Layer 2 of a small transformer language model trained on English Wikipedia (14 layers, counted from 0, width 128).
Take only the direct path to the model's output, skipping the later layers: a vector added to the residual stream pushes a token's score in proportion to its dot product with that token's output vector.

Output vectors of the tokens that the questions are about. A number n stands for (n - 500) times 0.0039.
"aining": 625,493,287,727,490,582,359,342,663,494,446,546,462,505,409,466,494,596,497,576,343,501,501,452,208,517,682,534,408,685,398,505,611,450,423,489,561,400,521,769,523,551,607,616,472,484,338,641,523,573,468,488,571,472,470,473,497,518,147,511,329,477,571,467,568,524,634,508,351,394,422,489,354,466,672,448,443,506,539,763,480,499,511,508,552,430,215,443,440,662,589,499,307,523,715,501,562,393,666,327,566,565,500,371,341,482,431,508,677,497,578,511,458,382,497,538,529,596,522,661,582,548,648,140,507,652,447,562
" mm": 439,482,651,449,633,520,550,441,576,521,445,412,489,629,535,289,473,635,402,592,608,257,460,544,366,508,547,620,450,484,638,556,472,537,485,602,487,527,541,548,533,406,612,571,648,525,577,496,499,542,680,426,591,521,562,561,405,523,516,456,473,490,516,483,495,714,504,661,527,411,133,366,596,520,553,384,488,544,552,675,516,219,516,485,599,418,557,400,434,664,604,410,597,597,299,801,516,554,678,450,402,332,344,324,22,541,483,449,405,489,572,559,595,325,471,341,406,495,522,496,604,549,529,350,539,500,473,431
"orm": 572,376,530,406,477,609,454,420,424,548,498,443,477,415,459,489,701,469,373,546,465,495,436,448,390,376,514,536,546,547,442,508,586,387,537,677,397,651,494,459,480,417,423,582,464,558,459,632,429,434,542,476,555,636,683,593,535,515,344,415,324,694,504,368,490,528,472,462,663,425,516,465,476,424,271,459,421,506,584,492,397,377,504,504,673,390,538,492,535,564,586,567,516,567,398,687,498,510,641,467,536,318,510,435,504,290,561,472,518,451,452,578,355,504,577,569,716,529,461,565,536,551,595,328,555,594,620,613
" to": 484,507,507,566,542,479,498,570,649,434,428,505,622,409,463,507,319,381,581,526,451,502,353,593,554,518,626,569,443,683,541,473,514,593,529,579,331,329,543,627,420,669,585,496,373,483,338,480,437,462,473,409,477,523,444,346,583,423,545,425,676,536,519,680,523,457,435,601,395,409,422,496,561,453,543,545,557,359,702,505,485,536,494,484,562,515,373,462,523,520,489,450,483,514,496,476,496,496,467,566,462,603,522,530,575,462,602,486,518,462,494,502,533,496,679,375,389,585,535,548,472,529,401,432,526,462,455,385
"or": 319,524,512,482,314,643,491,387,504,522,592,451,444,544,256,487,484,604,369,495,449,444,548,536,495,396,483,361,516,593,587,472,629,434,457,547,589,522,559,620,614,560,425,423,461,439,391,583,368,418,543,449,435,571,652,500,609,518,453,525,473,448,484,319,465,487,527,595,338,570,555,558,529,571,462,507,606,425,587,521,585,358,496,556,453,425,685,380,649,400,343,684,376,500,608,376,581,504,550,500,382,588,595,534,488,516,602,552,412,594,618,527,398,425,529,589,623,600,460,470,456,572,398,432,603,320,544,541
"ruary": 493,366,423,438,525,412,465,503,394,487,647,480,513,484,577,455,446,304,203,343,681,339,623,516,297,586,516,822,526,667,580,570,453,240,257,378,656,465,462,654,471,492,495,619,682,390,647,645,606,586,315,465,411,251,501,625,704,596,200,481,508,593,387,440,398,717,432,434,443,734,348,324,437,505,494,552,355,436,425,581,386,527,512,381,600,597,171,373,530,520,529,574,584,637,593,777,694,354,646,505,484,476,238,442,569,431,600,636,467,670,523,676,554,524,385,685,549,492,356,615,332,644,764,376,365,462,734,484
"anding": 609,488,557,699,706,619,430,270,438,589,414,475,605,468,523,581,645,556,471,434,543,482,640,330,404,458,460,526,324,648,336,544,528,556,487,502,484,302,533,680,432,462,512,454,488,492,356,525,396,605,509,489,465,647,604,512,424,444,267,412,288,560,478,318,562,704,503,610,479,491,447,503,395,292,500,399,342,534,540,678,419,436,517,463,426,517,573,475,347,506,554,669,428,435,591,514,520,524,594,429,395,482,316,488,613,538,631,702,628,560,617,398,482,535,539,445,389,432,412,522,579,695,487,431,439,594,664,588
"ment": 510,334,534,551,650,755,380,348,625,492,685,394,570,410,619,424,593,587,442,517,618,441,400,603,363,510,582,517,480,462,598,503,546,359,548,397,452,461,518,608,367,598,356,389,399,573,312,528,620,542,561,453,442,430,451,591,299,281,255,547,539,574,365,380,404,429,539,547,359,386,510,610,545,671,585,609,342,397,726,453,570,637,507,408,461,644,590,381,436,569,534,647,643,609,275,699,612,506,711,285,557,272,534,374,358,468,570,517,488,406,773,679,461,487,506,417,593,524,381,659,557,384,381,327,515,536,599,608
"ember": 404,317,490,531,372,539,418,417,496,547,702,467,392,613,301,379,562,570,404,634,600,540,616,565,353,636,560,669,418,285,363,551,532,410,392,218,666,589,485,571,660,448,500,595,482,650,348,506,634,483,503,482,448,437,520,431,429,600,160,427,393,686,391,426,607,321,480,623,522,533,455,453,318,541,669,427,345,568,490,585,585,714,500,462,577,480,179,609,512,540,425,516,420,708,592,616,419,342,650,732,461,508,563,516,362,503,486,632,609,530,528,472,775,469,609,580,514,368,308,517,329,496,575,408,512,437,724,484
" times": 382,578,469,418,594,554,447,620,819,584,583,555,527,434,695,450,556,489,342,459,447,362,433,421,444,578,395,567,499,513,619,516,331,465,466,627,490,520,503,586,570,417,552,559,566,573,447,679,549,474,453,695,561,317,386,622,456,422,349,496,408,496,458,497,494,603,461,574,528,449,253,604,543,482,537,538,530,520,520,637,514,170,504,578,548,633,468,492,422,549,577,470,514,616,515,546,479,477,376,460,517,464,546,355,316,532,410,652,617,635,428,441,454,432,573,303,382,345,392,502,515,601,479,419,376,519,766,507
"way": 374,619,502,303,563,569,474,471,610,512,585,467,605,572,353,376,375,589,427,356,556,280,725,446,387,458,567,475,440,709,638,486,753,354,496,619,426,734,517,494,452,528,483,541,615,394,658,522,414,482,778,416,301,395,571,624,654,506,279,496,732,441,440,394,357,499,393,519,320,483,474,514,661,484,405,491,408,368,479,439,389,557,496,539,380,453,435,677,407,677,531,542,525,493,693,558,412,455,560,420,525,493,433,444,549,319,601,535,524,530,451,474,521,451,619,462,653,462,478,528,478,512,481,531,471,467,717,421
"ge": 455,574,512,477,588,508,632,481,486,459,592,636,680,482,496,499,541,335,396,465,549,473,636,530,401,384,654,496,422,607,756,495,423,549,397,602,350,550,492,441,433,571,442,476,342,445,516,869,318,402,576,475,470,316,552,496,489,535,460,483,619,481,503,202,310,384,353,527,599,561,362,409,561,384,464,465,441,554,559,499,488,710,499,566,255,516,617,525,455,609,499,527,341,535,463,614,523,389,475,499,476,481,686,406,559,523,517,492,427,719,487,383,681,505,669,496,511,530,542,550,451,518,429,250,582,501,527,593
"ks": 564,632,632,347,705,699,556,565,625,475,451,561,620,366,459,466,664,442,535,528,599,293,699,447,413,649,450,472,523,564,483,506,263,637,373,451,442,459,411,531,416,421,439,530,406,647,424,501,364,292,762,526,663,437,731,531,526,698,392,507,761,344,405,337,587,420,541,533,470,601,365,437,571,444,608,433,528,610,494,619,658,641,510,468,561,564,370,465,250,524,319,698,470,485,587,599,562,308,358,349,755,334,434,326,282,603,521,413,333,564,371,519,441,414,571,319,515,398,519,469,549,601,430,435,582,453,534,689
"eth": 603,469,497,555,612,581,317,508,569,560,483,577,563,457,435,400,590,443,545,505,385,481,632,587,303,623,505,592,567,533,534,509,534,510,459,509,403,434,494,509,652,476,500,409,488,472,233,596,444,269,570,490,476,521,329,477,443,572,204,507,654,510,483,457,536,354,542,482,683,620,586,481,307,404,494,457,278,583,435,478,460,573,505,378,544,440,321,340,408,505,389,665,457,505,372,577,561,518,570,512,456,576,659,589,468,570,349,589,711,544,614,647,610,537,654,527,501,417,526,474,497,358,516,602,495,562,527,507
"ic": 388,347,556,573,451,763,527,482,526,526,407,501,464,544,463,693,575,423,471,593,557,744,486,465,432,413,378,441,481,437,678,472,671,353,572,481,350,335,462,535,657,483,459,553,540,405,633,593,507,488,603,427,607,479,585,364,411,572,300,605,475,358,473,398,472,540,493,463,384,417,514,599,504,431,317,465,529,444,655,388,416,501,495,529,415,581,479,410,529,400,481,490,309,353,550,661,285,559,600,463,522,620,525,524,512,523,560,663,548,468,502,478,552,550,548,541,534,610,501,461,463,605,457,474,517,571,513,543
"led": 443,399,293,523,569,559,453,218,650,556,504,321,588,688,562,401,672,416,692,491,756,316,488,499,326,431,692,560,479,635,579,500,360,536,434,477,390,737,535,577,403,460,532,449,479,734,486,576,600,330,409,501,526,471,480,470,309,595,211,495,427,418,541,366,414,482,484,478,561,694,363,435,493,445,706,516,495,494,648,465,493,313,504,469,456,596,478,381,586,507,607,557,450,507,526,629,409,401,423,449,422,655,457,496,675,507,372,644,600,655,731,539,467,267,477,622,521,485,504,571,504,378,448,449,444,515,518,587
" Division": 409,601,499,517,589,510,541,527,597,466,658,533,424,384,479,610,652,383,554,500,515,474,490,433,494,549,489,556,590,498,487,514,572,476,429,674,640,412,521,568,264,487,591,419,450,349,458,545,472,618,610,537,539,314,472,608,456,598,452,401,469,725,513,452,515,524,460,406,576,502,407,567,480,467,575,428,524,533,478,474,459,546,510,578,466,487,419,560,374,600,517,526,638,620,398,490,439,404,672,510,349,414,446,377,420,487,508,464,482,502,528,510,434,372,558,505,669,437,465,647,412,453,459,370,464,454,587,488
" a": 591,550,554,539,366,382,453,445,633,571,446,453,401,436,513,416,438,519,509,479,522,521,567,451,554,504,528,558,359,606,520,465,555,542,434,469,507,485,541,544,338,450,549,604,513,596,481,544,598,455,507,452,548,448,402,499,556,374,600,583,467,540,578,625,495,471,542,529,402,429,473,472,549,408,583,556,532,532,601,487,467,448,494,480,485,618,578,604,466,488,446,501,539,475,589,555,479,437,463,542,474,499,598,496,419,499,492,449,503,407,417,448,518,513,666,443,388,574,419,495,479,414,519,465,508,571,423,454
" K": 554,575,524,438,414,457,523,595,462,435,515,594,347,442,440,531,503,450,571,464,491,499,546,493,544,547,452,406,649,468,459,496,470,525,514,432,497,518,476,475,411,507,516,485,572,607,426,503,424,481,467,515,426,495,484,569,515,401,642,425,472,464,431,586,555,414,476,479,412,564,525,464,568,411,446,554,476,468,502,472,558,559,497,507,478,507,523,515,467,577,468,483,414,428,525,490,494,548,496,543,503,548,530,456,497,608,574,613,512,510,505,514,548,555,454,484,558,545,458,557,484,449,500,575,543,409,514,520
"erous": 425,404,385,615,798,485,515,357,612,610,551,254,437,689,597,259,554,480,378,406,370,292,588,458,377,354,529,427,435,773,624,518,618,447,540,673,524,890,551,691,522,589,554,632,671,522,326,491,440,313,470,413,662,438,540,448,366,343,326,707,546,522,464,295,534,490,433,515,340,681,420,491,469,413,681,441,424,524,615,502,464,415,515,409,321,570,537,311,545,594,583,360,528,632,714,811,651,533,692,421,488,657,465,452,238,429,454,449,508,543,312,396,617,414,599,370,466,427,395,369,443,440,719,460,585,553,578,505
" Released": 379,556,546,345,541,573,501,386,533,704,748,484,657,495,553,522,484,598,459,450,611,297,578,417,454,611,607,639,524,532,490,556,589,472,422,343,638,474,492,512,410,446,448,746,419,567,482,479,442,614,538,527,388,497,559,394,476,583,604,328,488,450,549,366,416,791,418,560,336,460,286,552,274,518,442,322,306,490,565,644,480,297,518,311,803,430,443,456,576,487,617,468,321,485,532,593,403,350,268,452,366,459,335,387,508,456,476,533,637,491,736,671,706,486,457,630,618,493,521,442,543,390,798,473,395,493,782,476

Each question shows what one neuron of this layer's MLP adds at an activation of 1. A number n stands for (n - 500) times 0.0015.

n40: 604,411,428,557,416,457,529,446,532,594,692,461,435,513,515,560,490,573,466,484,381,583,526,485,327,432,548,596,448,689,360,555,508,373,594,785,557,536,565,485,511,443,482,435,424,459,534,343,440,565,536,540,470,582,663,541,417,461,500,455,458,394,550,307,370,429,434,573,436,471,529,377,579,436,432,419,503,618,440,318,453,497,497,561,537,516,578,377,510,438,560,623,584,316,565,579,512,552,595,343,486,517,444,521,598,357,433,557,330,490,529,713,482,622,635,569,563,549,451,606,511,537,409,582,508,390,356,581
Which two tokens does it push up most, strongest first? "orm", "or"

n313: 434,646,506,251,453,490,454,497,540,627,562,440,640,628,517,758,419,543,610,425,555,397,647,564,600,385,471,578,434,486,385,593,494,494,693,532,432,636,567,503,581,613,549,622,537,366,489,567,637,566,463,356,434,525,655,491,376,443,528,315,391,571,451,774,584,439,540,675,480,547,518,599,414,484,433,497,518,396,355,408,534,405,423,349,587,480,656,450,506,527,486,526,460,337,509,306,578,403,467,428,370,586,312,480,525,477,527,519,331,486,628,521,390,526,392,614,485,470,540,363,529,547,517,348,544,605,281,617
Which three tokens does it push up most, strongest first? " Released", "or", "anding"

n334: 428,494,634,364,324,541,524,450,497,409,500,597,622,479,357,456,564,455,467,341,503,571,524,512,464,625,541,497,686,530,534,507,527,485,469,643,451,503,526,550,528,452,608,379,494,451,467,679,446,484,528,454,346,584,631,428,304,553,630,452,528,460,449,517,204,621,397,725,541,541,503,587,500,729,516,447,522,287,389,429,485,395,417,405,524,494,510,629,645,410,282,378,714,512,414,525,427,580,432,708,406,417,530,644,392,441,718,523,456,503,424,567,550,506,603,546,378,435,349,472,539,555,376,491,610,584,639,619
Pushed up most: "or"

n186: 600,573,579,352,556,604,539,612,437,450,441,470,557,372,437,450,358,349,326,485,555,470,467,662,359,386,298,578,485,400,687,404,575,657,580,673,595,528,596,544,675,469,416,537,352,491,563,448,458,435,583,399,397,646,521,469,454,538,672,545,601,509,591,425,566,405,361,624,436,484,671,481,308,514,401,537,562,430,469,514,563,589,454,595,530,324,475,517,500,435,548,655,728,562,464,503,632,512,466,416,308,401,301,494,414,513,472,611,362,512,673,654,544,453,484,445,412,387,548,447,678,467,388,665,591,631,312,405
Pushed up most: " mm"

n434: 528,328,545,728,591,538,456,663,621,565,470,570,541,569,390,454,258,433,542,488,443,468,524,583,567,306,443,500,317,459,524,484,704,497,674,461,637,416,455,500,420,378,361,460,566,503,565,572,638,607,552,479,253,468,617,361,364,506,522,734,441,589,514,520,422,509,508,546,451,503,530,663,515,577,595,510,366,601,591,453,497,553,454,503,592,395,394,473,477,445,559,512,607,412,582,647,414,526,514,483,481,651,650,616,428,687,495,449,720,301,521,349,308,453,370,473,506,500,345,460,476,375,459,540,527,621,489,365
Pushed up most: "ic"

n8: 536,442,541,449,494,329,355,652,503,710,375,469,575,421,500,627,632,693,367,692,570,414,453,668,465,543,631,711,227,434,393,526,280,514,493,573,408,573,346,463,427,533,564,599,651,480,457,574,535,419,422,538,619,390,624,433,491,360,484,459,619,479,486,392,403,416,530,542,455,452,470,554,485,454,443,612,473,453,530,573,590,518,560,555,503,550,577,487,643,482,572,454,438,395,451,371,432,471,508,355,539,472,500,411,336,583,445,566,625,506,441,553,591,617,637,565,530,462,707,605,436,708,380,422,482,418,536,333
Pushed down most: " Division"

n31: 473,535,592,502,514,596,416,405,509,466,419,352,600,528,520,463,500,555,382,540,482,551,460,527,487,556,453,444,568,539,411,588,407,465,478,517,487,402,456,376,512,577,381,323,507,568,470,521,600,447,381,445,578,492,567,493,459,355,558,516,446,657,454,579,349,565,461,461,425,573,552,519,459,478,544,583,464,687,565,511,582,589,469,566,514,502,597,528,459,483,542,458,565,560,514,531,393,512,456,563,500,498,758,454,343,477,462,530,589,340,498,553,378,657,540,443,659,388,630,529,594,328,438,553,529,428,466,612
Pushed up most: "ment"

n374: 552,486,555,417,462,607,507,562,376,452,441,487,485,500,508,459,515,544,531,437,416,526,493,317,506,507,442,516,400,474,527,474,530,627,450,509,516,484,761,457,582,577,487,550,383,568,491,524,578,455,430,549,486,564,480,475,489,434,500,467,505,525,414,399,517,527,310,424,492,470,591,572,563,461,521,548,354,543,415,391,483,463,547,457,467,414,486,486,511,507,517,554,523,455,511,484,480,607,504,592,451,588,417,515,618,449,385,417,404,444,623,540,551,554,512,551,473,420,558,406,445,472,506,547,615,518,500,519
Pushed up most: "eth"

n459: 420,375,426,445,454,441,527,462,456,304,511,523,459,479,568,559,423,665,332,452,446,353,649,417,702,636,385,574,541,459,600,589,598,462,661,644,481,537,504,439,367,384,370,577,539,417,447,554,512,555,522,648,514,554,374,543,524,460,413,565,703,384,618,480,638,697,519,430,428,676,669,518,472,489,590,438,466,308,463,524,453,685,424,671,431,596,475,609,308,525,601,518,415,592,459,577,608,699,548,451,583,409,617,450,554,479,576,391,543,538,413,427,500,261,586,491,469,714,386,314,613,445,520,454,461,314,406,488
Which two tokens does it push up most, strongest first? "way", "erous"

n458: 382,341,599,378,322,450,475,525,598,479,601,577,398,553,601,544,575,387,678,576,425,500,467,420,665,437,370,565,497,421,287,522,482,599,488,500,652,495,450,507,330,629,485,549,512,590,470,546,483,513,391,582,438,465,469,521,544,361,636,422,439,604,488,545,631,592,668,526,493,539,520,443,567,472,627,517,477,520,565,446,578,487,471,600,422,475,495,581,559,464,530,448,457,381,393,448,540,587,486,556,414,391,587,559,594,504,457,720,618,505,462,438,507,624,390,472,448,422,520,513,508,405,540,643,309,386,495,448
Pushed up most: " K"

n424: 359,492,556,556,467,542,552,575,429,438,470,456,595,572,441,605,552,553,572,559,597,505,675,505,523,502,629,352,549,536,586,658,610,401,477,381,565,466,505,380,428,456,348,525,557,502,605,403,441,439,434,415,507,449,540,590,437,503,410,500,637,426,509,286,524,431,580,492,591,538,493,584,589,622,611,497,477,502,424,511,390,471,581,629,505,378,588,495,541,475,387,385,453,429,488,490,509,473,605,514,482,573,285,515,244,390,462,575,534,410,463,543,601,488,447,520,598,558,724,432,374,476,473,569,440,529,491,344
Pushed up most: "way"

n130: 461,398,419,669,615,683,503,503,599,523,509,497,565,506,586,403,434,487,470,503,631,525,653,539,325,398,500,755,506,592,325,579,466,540,500,663,435,604,461,576,416,410,500,506,339,374,216,516,469,368,460,683,500,369,443,490,411,246,530,469,654,535,497,577,492,614,364,548,461,438,532,471,795,607,552,438,587,578,637,507,503,530,439,383,550,541,401,443,469,375,351,395,222,682,525,737,552,488,435,464,483,737,361,543,487,602,436,591,636,429,443,529,515,341,477,484,435,689,568,366,450,517,488,689,358,458,419,546
Pushed down most: "orm"

n255: 524,545,411,413,488,428,376,550,477,444,505,395,520,583,543,582,332,476,457,415,389,517,576,541,579,461,453,430,742,569,373,600,742,544,419,622,495,497,580,569,523,331,413,529,534,686,593,580,422,445,370,506,417,564,666,373,437,515,473,390,681,605,341,564,498,419,490,552,574,593,469,538,392,503,600,503,709,457,503,494,528,470,485,426,500,520,581,689,431,500,567,341,632,506,447,570,555,467,217,557,322,425,509,425,413,492,447,335,640,584,437,514,525,392,473,675,353,455,447,570,508,448,572,544,403,633,522,466
Pushed up most: " Released"

n326: 439,550,610,503,621,434,561,566,550,316,555,651,542,542,527,671,357,638,467,385,412,470,573,438,392,414,428,558,408,453,560,454,472,420,445,444,467,377,587,514,552,385,597,413,583,527,319,548,580,494,338,440,487,609,591,433,551,567,690,520,482,581,403,613,431,535,591,569,473,319,353,529,782,664,510,519,506,407,411,408,536,506,535,579,494,393,547,339,678,333,545,619,455,431,539,391,602,492,458,562,344,479,625,651,387,542,502,603,473,450,588,460,607,453,506,608,331,503,497,399,634,536,525,301,562,475,473,558
Pushed up most: "or"

n148: 343,421,542,698,643,434,561,722,606,401,513,563,483,559,707,509,385,610,594,600,468,456,520,441,478,434,364,639,533,533,617,574,381,401,574,444,518,579,509,563,564,591,497,610,634,398,403,449,425,457,477,628,381,446,540,462,435,415,482,625,435,549,526,387,691,425,347,615,606,510,489,532,420,508,463,574,520,340,506,459,539,689,543,640,528,652,382,495,440,563,550,442,479,374,376,540,529,632,574,559,382,414,406,360,379,562,429,322,519,563,314,600,298,525,446,494,401,503,539,509,400,425,503,572,407,616,446,541
Pushed up most: "erous"

n39: 531,620,533,347,442,354,494,521,545,569,307,503,530,400,426,401,558,529,624,599,540,429,518,448,668,669,541,546,527,424,640,688,521,503,421,452,387,641,411,415,503,380,515,454,517,451,426,669,432,676,560,427,574,458,436,562,314,463,539,533,437,722,463,433,371,497,567,472,474,314,612,636,716,653,693,526,703,471,552,412,604,383,525,428,365,509,456,560,559,713,643,402,497,632,391,546,383,582,528,580,398,541,269,368,402,463,327,590,515,488,425,476,418,485,465,364,606,587,589,451,587,410,515,506,545,511,400,319
Pushed up most: " mm"

n385: 559,563,377,613,587,485,328,383,525,435,616,606,576,531,567,453,481,594,408,398,467,556,500,489,292,534,302,641,472,608,538,744,570,528,392,540,505,547,470,552,532,384,500,626,513,615,497,563,326,512,581,529,516,527,374,530,514,603,323,506,524,535,513,446,468,503,421,526,503,598,451,371,532,479,330,419,590,401,735,606,551,566,782,429,443,703,372,448,403,360,376,396,524,622,564,413,645,508,500,476,462,413,535,489,329,510,387,396,563,643,654,367,397,417,612,486,473,524,534,573,438,372,522,395,380,523,630,564
Pushed down most: " K"

n94: 415,483,528,570,539,489,304,535,413,502,447,417,563,635,558,534,514,543,618,589,509,495,636,626,522,537,485,427,488,562,570,477,556,498,611,476,540,687,458,523,546,520,684,493,415,493,570,543,523,553,487,562,547,378,638,588,541,402,432,312,710,447,540,455,455,543,513,452,491,282,502,527,510,563,354,562,519,475,461,556,479,445,415,453,476,498,403,646,498,394,533,414,575,370,405,483,441,544,473,446,411,458,492,468,592,462,594,558,614,521,469,495,364,569,563,431,502,394,370,546,606,444,401,464,519,404,437,519
Pushed up most: "way"

n243: 497,748,481,452,506,408,454,620,483,302,638,454,595,477,464,554,503,500,339,503,592,511,622,534,484,474,465,602,399,608,420,590,191,617,547,567,490,391,450,698,615,584,468,383,578,489,419,544,580,599,465,615,456,500,532,400,405,442,337,517,592,691,484,382,492,439,505,464,404,521,568,485,458,395,495,289,404,549,598,411,431,746,416,433,462,491,549,476,514,333,564,420,389,443,403,449,394,580,497,542,291,509,588,389,780,676,532,519,378,615,532,577,543,577,584,435,533,524,575,551,552,538,568,605,626,479,341,644
Pushed up most: "ge"

n192: 287,396,473,455,604,431,481,690,372,480,569,369,416,569,586,497,408,345,473,625,505,454,696,547,442,538,485,353,546,422,500,647,535,521,302,494,591,454,509,516,395,503,448,596,475,492,519,464,689,384,402,622,464,541,528,708,570,514,509,495,388,368,402,503,581,510,406,629,513,483,470,506,281,561,452,449,393,534,576,620,446,540,536,649,443,530,529,537,564,407,505,581,610,508,530,449,581,500,464,662,517,339,540,618,480,415,595,577,604,651,445,492,452,762,573,431,534,398,484,542,276,412,401,452,439,468,482,359
Pushed down most: "aining"

n486: 394,559,398,453,616,558,366,513,340,500,497,516,521,576,482,447,621,643,544,382,479,468,444,552,611,481,500,611,190,576,519,556,527,386,549,397,396,548,498,450,511,605,687,591,545,487,479,430,492,589,475,519,576,509,579,455,287,374,358,519,607,552,424,509,526,472,614,219,537,451,639,603,503,485,433,604,481,514,500,448,540,463,420,475,446,473,520,606,442,464,409,535,431,348,508,412,455,634,535,515,466,344,563,676,363,455,610,688,649,407,581,486,555,492,394,432,506,616,627,591,570,552,584,370,579,359,536,545
Pushed up most: "ment"

n76: 393,473,620,540,448,546,539,522,566,529,511,513,550,562,469,483,650,329,527,527,540,423,397,427,433,393,456,559,372,536,535,518,329,441,424,555,465,534,570,565,372,485,466,438,436,551,473,574,566,375,494,474,569,643,600,414,551,620,436,468,445,519,560,435,621,449,404,505,553,473,377,453,599,442,559,346,545,383,554,422,682,616,599,459,500,419,609,527,540,420,434,514,544,387,613,568,519,529,448,590,584,636,608,540,476,496,420,401,542,473,514,643,464,442,493,530,395,457,468,582,489,408,581,391,574,479,590,604
Which three tokens does it push up most, strongest first? "led", "ks", "ge"

n319: 543,302,369,452,599,590,471,526,468,571,467,419,494,370,383,743,520,597,388,588,607,410,535,424,292,660,371,536,561,532,563,633,634,465,321,509,569,390,529,554,555,325,453,542,438,565,471,589,602,339,398,589,625,456,402,620,458,693,519,564,330,524,552,444,557,669,489,735,337,497,417,451,364,404,523,484,461,408,539,553,687,379,672,611,406,515,522,470,558,488,480,352,488,615,349,424,388,587,605,548,590,413,454,532,332,377,437,440,277,512,521,404,609,402,600,554,589,522,488,587,585,538,615,439,503,633,458,552
Which two tokens does it push up most, strongest first? " mm", "aining"

n464: 586,539,564,605,572,537,471,481,335,592,582,390,510,601,507,457,498,349,455,427,400,572,544,484,744,476,551,520,636,354,391,411,551,466,522,591,573,454,526,291,422,539,464,331,486,547,411,517,404,472,435,460,512,618,360,391,545,322,642,437,436,487,500,470,476,607,554,530,434,513,500,492,685,611,457,487,410,369,463,577,473,508,563,482,495,473,464,507,555,540,493,664,619,475,397,422,298,526,410,463,557,665,492,646,523,541,515,445,481,522,512,515,433,495,451,525,627,607,630,570,534,453,464,573,569,469,579,546
Pushed up most: " K"

n265: 497,424,539,630,421,522,522,538,467,543,451,581,639,469,560,389,553,474,473,563,513,652,572,590,555,533,262,557,462,613,461,631,495,484,544,586,597,460,515,425,449,556,519,634,546,383,571,358,546,614,391,329,594,524,478,348,461,514,262,505,624,551,503,429,548,452,436,410,500,560,461,580,406,474,544,558,466,604,511,435,522,835,508,445,486,481,616,528,541,545,448,462,400,531,283,395,580,349,536,429,394,427,651,581,477,566,601,622,551,437,419,534,594,562,659,631,357,657,459,404,599,244,473,409,347,490,455,470
Pushed up most: "eth"

n403: 542,541,458,470,507,570,541,279,518,472,532,536,567,477,489,432,485,294,493,495,448,440,516,541,482,435,563,516,453,460,528,457,518,373,683,523,463,474,523,378,474,481,459,291,521,520,455,438,545,458,508,479,539,603,408,318,537,481,429,550,452,593,568,411,442,607,588,265,597,531,507,514,535,394,701,482,500,563,446,582,482,565,505,548,625,548,663,477,458,521,514,473,536,363,596,530,506,464,513,531,480,591,706,524,630,472,546,532,449,634,537,456,424,578,401,525,488,477,511,477,593,512,393,451,509,529,406,471
Pushed up most: "led"

n340: 529,497,340,560,591,506,369,512,646,542,531,614,451,398,392,665,471,362,400,472,488,461,580,574,246,391,559,408,384,374,584,639,488,419,504,531,530,596,466,473,659,586,485,855,472,556,610,463,476,487,542,397,456,480,525,570,562,807,546,414,432,554,445,234,449,409,310,487,500,559,457,554,349,603,554,500,468,495,472,455,354,442,516,529,506,410,471,461,602,633,457,518,523,428,461,715,526,458,526,476,404,380,397,533,770,634,463,523,446,551,469,656,437,482,523,733,439,807,358,623,647,457,470,544,363,469,518,300
Pushed up most: "ruary"

n331: 372,343,459,471,545,654,566,537,475,464,506,649,359,420,635,628,412,551,545,421,424,500,481,442,293,268,599,415,519,463,552,570,566,593,613,554,503,602,575,420,415,435,437,444,749,457,632,436,553,529,538,503,386,357,580,658,352,533,636,440,566,289,375,496,417,473,576,730,445,598,385,562,477,691,486,416,503,630,445,579,296,604,633,510,690,385,710,659,491,656,704,366,365,490,322,598,412,506,470,561,491,594,539,376,403,663,476,381,552,472,353,387,593,435,439,500,618,453,335,672,557,585,429,464,538,440,403,334
Pushed down most: "eth"

n133: 568,567,652,341,462,362,539,446,377,709,443,539,534,431,472,598,485,711,494,508,568,570,389,335,630,440,611,462,531,464,395,294,482,334,539,503,574,417,390,461,639,534,586,440,427,426,602,527,518,584,452,578,525,534,300,407,538,429,653,492,467,484,505,441,433,449,527,546,623,493,479,492,516,559,628,422,530,538,441,426,450,645,478,558,587,564,411,572,544,489,576,448,531,559,552,378,468,479,460,533,375,391,553,768,500,537,493,463,456,549,513,664,466,495,553,663,440,567,393,432,540,329,622,446,607,369,409,461
Pushed down most: "erous"

n359: 391,361,526,435,417,508,461,444,380,365,393,630,688,637,666,450,517,362,670,473,486,500,392,616,588,500,594,438,518,653,580,483,614,459,431,327,557,513,498,286,366,520,566,516,464,456,694,412,607,422,624,592,520,497,561,531,445,660,529,533,535,676,743,574,471,540,378,435,512,585,375,307,472,360,535,513,426,610,611,459,366,373,417,755,533,703,541,467,630,522,461,449,414,380,530,426,393,544,511,362,640,357,534,541,414,500,490,347,480,527,364,466,435,586,516,202,550,531,482,580,428,604,417,457,497,650,431,545
Pushed up most: "ge"

n190: 425,413,480,410,481,411,535,369,550,327,585,440,384,443,650,511,485,426,573,338,564,411,471,485,500,399,400,428,495,573,655,482,524,487,552,457,611,455,475,544,619,376,614,563,475,515,362,505,605,574,505,633,583,641,624,533,549,497,552,662,618,283,555,614,463,467,562,653,505,553,535,334,574,639,620,644,613,388,464,373,534,514,442,313,495,651,413,500,623,431,407,540,398,314,526,522,458,497,482,497,620,531,321,581,613,453,493,454,500,592,454,614,466,458,397,559,420,403,390,538,607,437,377,385,406,558,436,532
Which two tokens does it push up most, strongest first? "led", "ruary"

n276: 581,500,916,804,509,649,399,450,399,588,397,603,589,506,420,546,477,503,425,342,483,400,330,434,476,417,387,485,494,535,476,467,554,400,528,473,522,672,451,287,602,536,637,620,442,592,346,500,352,562,434,694,373,465,452,353,433,447,471,569,572,546,624,658,660,394,417,660,485,538,497,664,679,597,521,434,405,454,549,449,408,633,469,462,575,503,667,585,477,472,369,364,481,537,491,602,525,494,486,526,438,475,533,500,322,532,495,381,424,665,560,509,696,450,580,491,481,539,423,303,449,468,550,454,467,419,379,488
Pushed up most: "erous"

n489: 518,518,570,558,540,597,340,431,492,447,492,329,609,617,430,462,476,467,574,570,559,561,506,649,406,483,588,407,556,459,601,500,514,489,532,466,503,727,513,511,339,476,654,555,383,568,506,491,478,448,567,692,423,482,306,356,497,429,491,463,672,445,582,617,473,554,557,618,415,379,506,532,732,508,565,599,404,586,309,513,525,312,439,532,322,432,577,459,616,442,438,439,518,292,372,349,516,674,420,492,407,607,289,671,691,548,656,564,492,453,491,595,472,467,563,494,515,484,525,523,455,543,420,422,648,347,400,422
Pushed down most: "ruary"